Layer 2 of a small transformer language model trained on English Wikipedia (23 layers, counted from 0, width 128). Numbers have three digits each and are written without spaces.
A neuron's activation on a vector x is GELU(weights . x + bias), where the dot is the dot product.
The model reads these tokens: " received" " m" "ixed" " review" "s" " from" " music" " crit" "ics" " who" " p" "ra" "ised" " Grand" "e" "'" "s" " vocals" " and" " the" " song" "'" "s" " br" "ass" "y" " production" " but" " critic" "ized" " its" " similar"

The vector x that enters this layer's MLP at each token. A number n stands for (n - 500) times 0.0058.
0 " received": 658443572559527383502520584581518507580470541507307281458450458617570405518487506521360590450575563490596515536583463449605455503532687509629530570368658358415516461514498523509654488525487436684354642535509500705391465448594408538436510357659429565628550497390477518433397345502475393432569428445377382426404448594563470529708491284515556435234183433557513527824443375509529398607487
1 " m": 443368558529500440347630318494813543677552545474317521498413464543576573440394601523366596523585465386342343492363502523619480594451548562550377480432518464448601538552344398568571491395430510624533723525594547504506511446538357577505558461593557577483599450485517567418482451473459467311501468530566457469608603629585429440533587201631509321544479731564451425895507424503342309303570
2 "ixed": 514353529586556358513520556575291481624468560488279269481479487565477428455499557573426622425496498433585488624706539387503436550558563612564610416484501487477514507483646622461631599530399516645431784540586527565466472455497536488407511446438525542516500419397458436523372378394439610442491363534318445449548496636639549570706566272418504214331325461526452531899478386523564388510506
3 " review": 525486596489610521557503414581337470802460539544244554523537558366488501483475503717437417426552452432547430484473490448523476540506599539528466533442510452386452420498677601590456595470480564630453771469508576639465479502412396619497511203644464593502584415355504604516513399528445500468419565347443552413551620674475489599451572454364509493280366449515596380790554288567487247768432
4 "s": 570524573578451329419514537574646440608510452512268477508548686467548470368533539737414522441457680481622467540489432587431439537404568617563483513499461547438559460490409621513690397527581399639653532584623513487479470451615462573371481389525381608587457447283452523527431359508507497431434549434460457316442510617458411578638476242450594504463410342541423448784491221662423279456555
5 " from": 416395548663471324422465278556611476586455553459284290494325575504483498421565503589473449564580552497600571587571487500564598447451411643459445611442545473604533479537500634505723444458476450730492711436593440624439487461548438548344499365553387529709592543493497483471355525603487394437584499439477285464435528572636554595522457249547407461346417455508447395776548271482563224556574
6 " music": 508434372551509534463581579542585620709547516417183501547643488441527555504489569553590514403535559420567366523500491500467356551456580710541393460435440497480519465465564608526555479513422557628566542566571379392460468583464330536528559351619505641475285451480577526464676472466501508510422287428515302408535290563584447641665513371450477404520464469522503503937400232512549343557465
7 " crit": 580578533426495432419670246488508580672507551407243348482440522548593508515366598586415404460489555343544502467483558410591559485454541567517628507434539483455513455531602671524425551385340513591520737516525607483536533554471471599500496241615564642559583466468495528349471448445489523540486404347585242346540535666556548627480481379513526586424482558498556381972591373573517171560477
8 "ics": 491623470501443433510462509528585459666509556409402609533519752392588461452532556596520464405343662389655562469479501493446559549504528607520412417442442572427389506468494779498631466492443437583607450593559494306449471467547400595508443350559379711578331437446578546493532423415498577523541375464446363500578467631513317672664587382407613533428307345528382481856374366661489289457481
9 " who": 494609613570445421439560348515405448608391512415202267507484506519565459632392566526387492560611546438565467477607504453476587522464390680560486491511674438518386451491532400579541450462439488654483609414553661273420566375616459606408438561557475509592510468347430362411545416710493437421522407366583338577474485636444503529588568279578564400646410414539425607889467471509544393496521
10 " p": 472476494415549386474587268639333566672531492493310601558565479501529534407400590534512532422635463455310509487479491502614364532445587733612413543502537460454479542531473636526493438408460446667390492625583481651421527497453430700563605476603473418487521506500508578447495508438513426469402433416618404390665476663671363465510574414475399405565434707475472364897448296713520257540477
11 "ra": 550526472458481539279511460492563428471641531492224291525412480265460537475487544539373508566577667425503488519529477497508466602451486578477420558443414522555595548507603580601471429486408508552654633615504547525421383676583541493527585502429444522405555497304461531450309310435510557307496494416547510707580471550758668333655475180532512288521561710511422535863491561417663412279552
12 "ised": 490484596635486553539606397558728597450610478546191458490482464527526356388517515639428622519478500501592497466542488459481502573467638568546509455405589455372485488508612551515508539486464530717331708487568466549460499431493458530455583217453522530498585565491561466522415481498560537365500295540506470479492434535582475556663483168598344419332311369513425357815443361436463400590507
13 " Grand": 580417322509549426540458513499184576516483530465194359529362429411495484502505465457612440407706549442521430506708549445489428456488627559497424476535560559625496628505652477475445544478455477721514612453530556596450475487389629486567554274389502627520307512436454515555462446416472500636556482465433299401438397604630600526563452381440559527565472542462656585976376452564657459455506
14 "e": 630437420474477457433450483416503503562548455521159729565514345353464497422581555525630539441492558584589523488543506601391629467456352693474302593468483474591414563501525570556557550497520468559544683477557431781494465348438540421465549401484435562492397626358523445527466518440541513715373286382679426526542389632441503456540489213408424449598616605456604557691540436434544356437515
15 "'": 528571595490546606447562142573350521638620461548225356500654363577617559575483496628582548540410589544507508466495481414547504515419366659524521639545627401385374358491437542433466463458514546729368634519478608640451538362321637518337561323423548576625527509473337514451569433487461495567380521441458490461540469528502545551492548451437441652481525603501595563743446433388354327645576
16 "s": 565437494571369448406461543533384493423558527504126577585511487562518484439500499689499552474437548505586457431581463555369407530533432696619397530500442527476440482519559748475544408499673499714446575574550580713556476424504574488535456432509489482600444543392428505489201396492537429621380505370644475297487544481465474428673581348455650476519570323504518555756431383609378398509519
17 " vocals": 591433428495469646425464482522551580642474552440143618578497554256524570516508547635451433472456569409578501360453473586469463525469533552421423472451446461528461443534536462607554548471474478653602638559560421354500458672521447610553515458624446702470453416395613528451404369476473531420479438238532394385579508515524491583645578373436382396428656522549519436912498323562406496597503
18 " and": 515505512698483427499534291549717542499431570429221290550525468534535444533463535496366488454601520555581520449594474546486552476533281633546457453445541464548471448526602391510588470462479454688318644497505589415341500659557489508460465392463455556526418464311376452465597313569502533527499509496554438373446439612572499534709574292510529440592517464453549385951493467572430331628500
19 " the": 591521512720425321445487313544505471524540528433219418541500633336517546381450486573492487509566463484568542462539517502557426491458492547523503559483422554543552495494565625445531486497466428785480666458513547615393483505374558523453511374506507459624457469404460486419308441626526505530487504417522270364553422608455601616732493514431554453677396440485486459877540299518419268550560
20 " song": 573443397524564581455485399549399548665512511494144490526518438335544595487484547561584450415490583468552517448533471498442419455445546704493432515449542483427437393522569500489465536523472542723579798453518470399486503487493479619469603430534368607536468421492391471568594415491494601520369379377530532462579459534584436675641523470328419490520586594550540400937368416431415416720499
21 "'": 514564578488562591424572129572350535663626456542234340500693413538618563564486487629569546552425597558494515452478487416552492513430348644504532636550633409400397351486448543439458427470509502731387616520445618625449546413326625511341552358435530610631528505455326499452573437494471531527371520436469493453557441509509543581502538453437430648490528594513572547771458405391345358663567
22 "s": 558420487564368448396464543525376517444551526485137588587524517526512481438502495689505548466427540528581481410581466556369396521544434679610404525504434539486448488513566752473523402500673478719478572580556604705538472467502568481516445489490481500601431557372423501488186400504546443637365514373658455287506519472472482436695573368441651467523586339508489553776435398608369439487505
23 " br": 540477463438450492443549409478604511677583600445192501574461510131525642530446482519502592457645387416495526537420502441511469555502430563402457477471556452452612463549373394613686459438395495605627889442502371403488506631514499642461532507512565484437453507231480497423549460602506568412443475404577422462574399604387437570560542333603417276595735593564554449931458451598345460594497
24 "ass": 495469464462519435408531543499437692600630467526157350558412519426499471409394551688431491477478378459523468408537566481359481572570413477481544529579426577513551538446617614563513428466497547696413500597502549613437525619459391455466683419507429599435509661452516365564125482477454623458466538480541531328568403492341595545436453317515564482574660363477519441807586293519478573547544
25 "y": 488480503483574349529561314437361513537541515518131502594642546507509491459597569564570542553384508626509479529559418578343478468515139693550570498505485515415424496502576652427444465549529478700585544517433650564462478536456575455449455256493402530542471496320497457558584570520561486518342414498604539537338372600574574452516601425482501574540616436493511579767455436383455444545498
26 " production": 520401484609603629412536489483488598688560501441141591522422477386545533472437500612472480416515487354558347576463493542505467589618612430508569448431500483424556450462620521585468507468423619668539614531464534405599454693437567484599533395609493565328500450389497524527450386519444542368437379451413465351652526512553479594574552442515500412443501390580418526962428346542481427555462
27 " but": 488490480603455474609601234610484525561440484474206348504533434523548454508489509429406520469639481465581498473641515535470610524479357657602568434485618432471376452489559463535409506407515602743253719453566685385450544632570523545443505336496562394525435457285379417492511349575483493529401421468616419399428475572517488480524625409520491360600590405530431515913588456554457366616499
28 " critic": 476451497512568568559477452493534492717584640525212563521513547252576514520446534410402414412601484364562613503530498362488408590588519474547516465428389455444352461494546549610490575483464581737527725468459585496525452464426431704627428457499502575516484392329442536492460373508506506467473655350544283503493513608606517554566554384477470442472505539588486378857374314512526404751466
29 "ized": 524411601644447506551569424561648547386589486553222504522390509552520345346514554625430569550435481499591575544588462434506487579448611436585561479435501488318479489495644557471530498533494568718426726482602431542456524399590525510453593286397503507511556536531496458532291500460549532431470284527435445507443404554571498571658498269581371506331345387509401392841430436437509399607469
30 " its": 582457513652417372402556495576416491610424546465189290542379591419516494404472452535435518429626467390580484623468460472584400490492552529591541555505555555493569447507545627491604405559490494718419680520505538537471431587507540497407507414539543369652473501350379517414376421549506555532500504419540410332534528583261608565758469447548693444586416278550425574873449341495427328500485
31 " similar": 468374470597504571517493532522527590698473581478203325507383519341522442429469523543467501438603487349565535575520515506494428520478406462514538472466497477462463466511664590553585525543309597733430716580520554571459489588435436543529540340512564590586524454397502524476341342507558675541476235389491257437642411613492639685628443327612450353443484398504448482879493374362527471614410

Each question shows the input weights of one neuron of the MLP. A number n stands for (n - 500) times 0.0015.

n443 (bias -0.141): 595587598439408548577525469634536500337277320228654573374306755329476558485504547483639479619460647645587544808434489537456708547444371564477597362247464407328366255785612571483549664423370630336668432603738325219508450714607436382358598520468567493452606454478614654450540310361517389496514403518399553606698492480559386525466646643659413671565733347425681610443500547464535275661229
On which token does it fire most, and how strongly? 8 "ics", at about 1.6

n247 (bias -0.166): 474520401406714642361230606535411461413550424459549815527814601406539580583466548474532504522604500723509410644363386575455551486742535552484507515363439319265484336703518280702389438740533274406632333500322511315598387428335617504644528620584432451126485483620420525633690481472250566639518637459375884588554654512346435526404648678380315577632481257589584388384493468709409420582606
Which token does this neuron like most? 26 " production"

n322 (bias -0.097): 689606315560339511799534493440523493286374447329602700533427680484582734305497448496601412481624531484386473730330583506666629411705381286445491443586451562518443448432690413403639600568632364481629449503598311514480503650384548400680500569301415390324347404599555445402404500594593459541564559590519430411659532434571425513523491763540527722596481359454596433413322405500469472622458
On which token does it fire most, and how strongly? 19 " the", at about 0.22

n626 (bias -0.109): 479735390372622723648398627541491470422573417578515582471637617476386503689392587383730500580473579531491578648587493451368286503469559666391381545500504543311489436593497508247634665656520461406649509554790243369519320401429304503414668509479615482493496430651674422500673613515309400666554536431264540689370563580379445476275600500414266580753328512359391476435344624434680333426546
Which token does this neuron like most? 6 " music"

n497 (bias -0.092): 519571434610487677670470470604657533477384535615577628287540581548370323462436543525297432589526564583579633380550574481493570529404633434467409377242490412532311441597353482431465648520531384495504398731405468307736503400428540448478556538495532487503465500555543631595435457476568497381411521572457549577399538533377491632218332543556355790642271507461657263500640467350404350438491
On which three tokens does it fire most, strongest first? 12 "ised", 29 "ized", 8 "ics"

n223 (bias -0.134): 605547603548771416466574497433531376413602431456546450520476576242524401506464524467423561509554359459660533667458421420451651550577476518261588417566510536428369509452550431415391587439528549448625420448162442471423811444355358559350417641588529445519487474405366313661385484562393619248515721758487597575460611373626565484450576649593467687741490327469626300473440531497466706577552
Its two highest activations, in order, are on tokens 24 "ass", 28 " critic"

n354 (bias -0.133): 564514302482353806588456608552527711276461271430544618382500402426324305596446427474484496507452307660667437633625429371404526745433619475496423421390554377350540533714545345497286765452647538455496465426589435342508563261344833389473638556395577404247480767671549681448439538282570504563414570736418638484418568455263515526316468605727512639715583440318546259419511572519561276398420
Which token does this neuron like most? 29 "ized"

n282 (bias -0.140): 611539423488538482561519629510424314346398507590629474466418565218331583390456243534547506319508307357625442470391520553453455482384634485191646363599439603522524431540529496458412407563653587422568474416333336351542542653503448333423575566435621141737490631484412472548592733543610597549469685597610651602565493238380526477517562699573565518644572285491469576378485507393595684539320
On which token does it fire most, and how strongly? 30 " its", at about 0.23

n65 (bias -0.155): 573436463583503413535353693590453354422270636356572589548532652280428494493636372580680343304458458492511417541588510394434415482857697349426565490561255544531472392349454462414678616525603483436724461282530369388497409429430638419679614753526486463406538452610440481598636487475446552477522759500418438461545522379480410739705601613369442435556751347653457458401341482500599607609393
Which token does this neuron like most? 28 " critic"

n437 (bias -0.169): 622734375422687527390425459485516334448399396309632867362690671213450342450496462572389460545559586621482454604357462556442445435380412682391422378375550514546544296585521488655471619585445344328697338515468368508733586538387311428396634768503274550365616624538733473489560532492545754414500657457559785676642606492557432579308600482594304481667514437456562346326589496445451387518383
Its two highest activations, in order, are on tokens 14 "e", 17 " vocals"

n196 (bias -0.087): 437462482376597566470439786577446614473503422583500383579545397556373640481269582613628452484409366500508423475533440522328512673507462303446444607613379558476387573555579514597461246635712233391529399470348597320490416497628473422487640564448601349448635555697480442594513662383559512506240559453481709548597450500301500547454666632648391521550582403429330434360494679450578685611307
Which token does this neuron like most? 24 "ass"

n102 (bias -0.113): 500630357437403729749300485541604560456320529513619567563373726275446463723464187455543510462350507614578579427237504407547451595379341639447683496515395478540567262809423366513617691492710601399431444312641486230620497656575490639391466562457456489453544445572431500459668639485401601461500795539409463462625341462270434735346665554654511531477610472472473385358453470430409286614460
Its two highest activations, in order, are on tokens 23 " br", 17 " vocals"

n422 (bias -0.028): 478520481511507492535508474471504481487503492529494485479497515481523535520465522493539480466496497517505503496508481522527516512465492492542501508501497463506516504527507490486509504495553515508527515518464478513507508495503513518512468522486511520486498541506502517493506507484423512508475472500479500509502515501491499486522489481491526476486502468455486485501520485503509512501483
On which token does it fire most, and how strongly? 14 "e", at about 0.054

n548 (bias -0.001): 485505509488452499528496481531506496502507527494489499461493500495507494513488470503496480486495492467477506520476509504501493527508478500493496492479510518519516496498515507483480530527516495498514490500471503493481540481505499500513494498523490501507488521482483490492503504468494494506499489485467511499498484490490492473502491502487481495491508496477479494495489498494482494485526
Which token does this neuron like most? 8 "ics"

n520 (bias -0.152): 475540541466622504424387670668532511460281605288669484477614436127548497707429598479754372518605596658497493550338435394641292476685629527465490435488520374442622420728417040483763571419492256245789370326448589356392529340467534525485566749717463581404466450548394598492668438528508518536458840482310500434474565370482383737538327597399451484548565512403582289303376531662504457566570
Which token does this neuron like most? 23 " br"

n243 (bias -0.089): 474573529475646632531478632342715282561367322514703588335729469430378263515670371405405436556436633568471377431507575470587630688276686510403403440447410687536306421405470526552601316728391477376595415503500676368560563434454230625492392596510523714626492216657630399528693621607456519467539400380355567779463820484580290586348475538473512373507180453513168496334507588478593500206630
Which token does this neuron like most? 8 "ics"

n55 (bias -0.123): 433667379697487542601633473611773537468517392397611397423718443363506428419356483449392700371621735737609503689415437577525588603504405607490324529483437506488530381561623566476556556503461306428581390525422360377513390584378286428405423560644493400380301439431586472476632503649467503428485471661519433387670371462526438494328527520523510708721283417588401318404611446522616383427445
On which token does it fire most, and how strongly? 6 " music", at about 1.9

n371 (bias -0.029): 464428572573515715454473431647657473392593720521688506357506582423583445597422548516515444594538569532397680318521478506674448461466505573584567539454558355421485492551422414394491451565412503466529385486380457296438483486795390250382449560551457554466585472557422519527565388366562671458420636631652585575571472273682421525422513418462322476581567551605363490444519650375530485652497
Which token does this neuron like most? 11 "ra"

n8 (bias -0.136): 739483500618519492348321662473506538343331664410537589492583394224290456562615391334836559532469482523586416541593583715360514631720422406372384323331468445527306483610565393748305412404629437489400246506493467414649507348434614394822462719553481316570421632617590636614569420528697350664396479553568527617326585347772440518680517560523492362537514459452493559381435508543372805301316
On which three tokens does it fire most, strongest first? 22 "s", 14 "e", 16 "s"

n211 (bias -0.004): 507498482485523504478490489528500477508515525469526490508490509505483488500507507518499500496481505478466488494525520499499531514485489493525497486464485488477537489523495496496499518486537512486485511491476498502526507500475478501497496504489487504511496515491494484542502500490534490491519490458505499475494477517495502483514497511490483505507501489504495483505500493499508502485515
Which token does this neuron like most? 7 " crit"

n614 (bias -0.026): 515425500534581553440634437538541508494468521583705520385489500513659560547455500444581512601457603632347462409420559515770606417616450564539441518564430432502538429370553239336468430557451430427618446636524586445465505417557450384534532611596424596338471453518461465492683415402619556457498559569419624632611503322737339528479378585342511506462472512468483479482393552409492461551612
Which token does this neuron like most? 21 "'"

n170 (bias -0.145): 652704512441641426401555455630349437561485671412670508537707670251530762410507428463593335423524580550413536698634370489629490552484454664470563585550612453624496327382381464438548203466508514384585257430305518520272573555275408500457663667417449507234610368563333500366706504673475677503406573539420711527721599489726286587416598554514228419655486328484606516333607459444598447599579
Its two highest activations, in order, are on tokens 21 "'", 10 " p"

n521 (bias -0.139): 612416591345518418385605586667554464446500692487677485426471638312349802462257580415537281607520493396500588585404510333702427675560585481333632446540330531500521390359497512603633398421432356207776411506445476431475613484415377563656604728485389442483454482613544766254463544367657726487435711533500394485644735434534378523377452641618363467607443427521506292350398486630692453530407
On which three tokens does it fire most, strongest first? 28 " critic", 10 " p", 23 " br"

n495 (bias -0.185): 586414387413461369487565424712370465287457523612576571598439578467407739325504351388565439493475522524487524726258500662525397320595479597512596459642427660309563342481622432469465299687679572371586366545298325228409570668715427434534328515422285265260426517692468705520530706390622747397432586514663751468646755455462412622616600713432473553689395166617244352415408504500584395590485
Which token does this neuron like most? 30 " its"

n112 (bias -0.127): 480581454475461777444411486579628496538412504572639511372770254420422506562346529359474435463587641452642430527620422479508544778519529538321633714352604389407435327535368142535419440366599455424516518500458424276554544384428766447497693771438332552493653615581478487371737630600358513487445654559406621427355668470597403429253377556621347430647558650567532480417535536439493334370341
Which token does this neuron like most? 15 "'"

n586 (bias -0.098): 569675526454227504638548490562342431382432717496572654466311747596453364407601270326475487422442529542598592500497480513456646406485482635606754585593414493528344440307666568418626580591617727421508448286544343604465519513434411587315601535588379530343524635567588487469411513525286536442798735504552500553423482461497487627418606617654469554549372284500540317369438525412592301569540
On which token does it fire most, and how strongly? 5 " from", at about 0.73

n79 (bias -0.121): 580589377659559584465316493619512521475493548562485545510619517298437484530483439534627481553463683423599761568636288393400602552419733618300290487439435544355507481747371340355593480429400507356573443360531436451553615305631454493377631643653548402605545527766493359570517473431369693678427638435395674568395608324483321605345589479437316409740577421515525357462516539523411342560307
On which token does it fire most, and how strongly? 20 " song", at about 1.7

n519 (bias -0.092): 503559289588710685619402378493657311270461514471559553444640694318519630486615409430482606567700586556514494724423540497504487575646361478518647362474478572487443296404527473525706457615564452460671504416293373350500380695370525411645633527418410586455518288448420461457510632647531470163474734446530518616592545383579424694644645568580275585611436343693408359461443450279402551456524
Its two highest activations, in order, are on tokens 23 " br", 28 " critic"

n503 (bias -0.046): 564633440565382600522544454455627486487481641523527506366512514518515528535346612531368452526518521641429630570571532495586748515479413600448505599404383484487238536478532381401478500531413407500608411628511634412523447432516565560486562493498632443435514417414517531415406379497578402421515590474452590514585680541399479487367605642530469841643211458459432282447518600513546309449467
Which token does this neuron like most? 7 " crit"

n392 (bias -0.073): 583458476477484595478548523607517480603302624404711531465617503150456639547497493408493303570607579508371532651515509367715558529670442603474552475577399563538458506550494257517685521523476506399571455394595478381487454295472448536535601637687402503211638407489487583510559274567371558360429671591338545503693597490622238717551465559395468510460537493404636378390517559506397430491622
Which token does this neuron like most? 23 " br"

n44 (bias -0.063): 631656444263519715592426553384626552400568430507473559571551363439360461651635396506612555350345598701536327404455474468503593580471502595640633602472477529342439455442516515500386515633555383453557479453660497452464456500468644500575668511509513542447478593578562528414603432434391467503438494545453533427476553537396543624505557580668606400343537515430507512366404489521441412521471
On which token does it fire most, and how strongly? 15 "'", at about 0.4

n454 (bias -0.119): 657708517545389411436541452408492468493409662526526648541425544344477486439441318403530500399349464612515303624317497761437402517610444433581546404425480586477462376479667517656553497551598607459458320546503472562688408685342500394565772589571355537267607582612552480490424337500496458482589608589500525516718645454684532652597437553639525415483503323446469349414389449494409461612595
On which three tokens does it fire most, strongest first? 26 " production", 24 "ass", 17 " vocals"

n327 (bias -0.195): 435506605421541567625506527395722313412513453520585612365553557497475345536490517366624420446377779471453560482414519662547608371603533527320520461493518615378486379474455493342460705431464306389615419605526421320623602525582256478368522678371285608447550541485716463507689416380567586427645623714481456715629605318792358574413426553441423549585568522523415301380436497465777497445628
On which token does it fire most, and how strongly? 8 "ics", at about 0.9

n471 (bias 0.029): 484493505531469481517511518535499487501503518467480509503499470517506502499528467487475493518500476476508495518482559486497479506519505530477530518540514543480495496546493485484461520492507481508522485485481486499488503500535470479506525510504513523508504501482506519471492473532527519511472496493488521491505498491507513499482509494493480522498505502497507495481478503489517499495523
Which token does this neuron like most? 24 "ass"

n15 (bias -0.079): 762574496630571557368581490558500439428289613436542583547756544456512573526264486559454411529538281454508359526411577627439401536728338491400552519346482405567388305362510386670433418589644398510578504494395592559473439468294551491612531600466447457316829303631535649442510464472646595261392519437561628514632569535480431672667531455523255518575397416451409249389613576407344367594493
On which three tokens does it fire most, strongest first? 3 " review", 26 " production", 17 " vocals"

n603 (bias -0.164): 364602326485546592682543534345589655461537373550523536450786388239192571577566303454570705425638433561605188600171710424562645585588656481470514397319374520455475508581543486828492255572691188292450400387260569382673492434448578531675485462607713460447533620567543592475508560535537445232435449593409750500500496483209457729380496601759442665396452284592552343324530500658509362576257
Its two highest activations, in order, are on tokens 26 " production", 3 " review"

n599 (bias 0.001): 496498498518500487509505508526498501474488483508461505475521538495528512534487496485525496507510494494492501524498527506487510507503507518506505520459511520494505499513508497508532508493504504502509486508472503503480565516512503484510484507497505491505508526494523501509511495499471515515471515512501491507527525484484498484507482505506522499473504527473507494495492502482511503501513
Which token does this neuron like most? 30 " its"

n235 (bias -0.146): 500486551408626510435545487545601455492392386374764586397473535551506491472405464324513465403419702606338434489296555691622588526405440491447623610557594400488442456525390423426690515418500619385581366524650462416399545404590349485421683612631396534513395547559450544315747574323418624552544592553509506474686521414712323530335392605660567580580417663486630418395590454312638215426631
Its two highest activations, in order, are on tokens 1 " m", 10 " p"

n122 (bias -0.198): 594500572370520543667475548687405520484322600572627620382496446494478537546440531225578321430393637562481675736586477458557337614525419648451641394570567309405340438710291445398564434545637681311384457528659332471521474383677364643510516644492347424484631459620601752462568536334462385506466541456420507667594576563605370417325531631613298482527523636428667308417589562474604301351395
On which token does it fire most, and how strongly? 10 " p", at about 1.3

n446 (bias -0.101): 583492394546529497379382685612582477432383607519571452554772672398549534497459369451597526376479527433466338754529330393490365636463639497546535479579283590497401532450603455429497393678680472432648351429422264337471325324481486369625418570640575519397506378606589565539663625500447602578474673568464714385409674427450255467484660682495621477466442338595377500439517432603497427546404
On which token does it fire most, and how strongly? 8 "ics", at about 1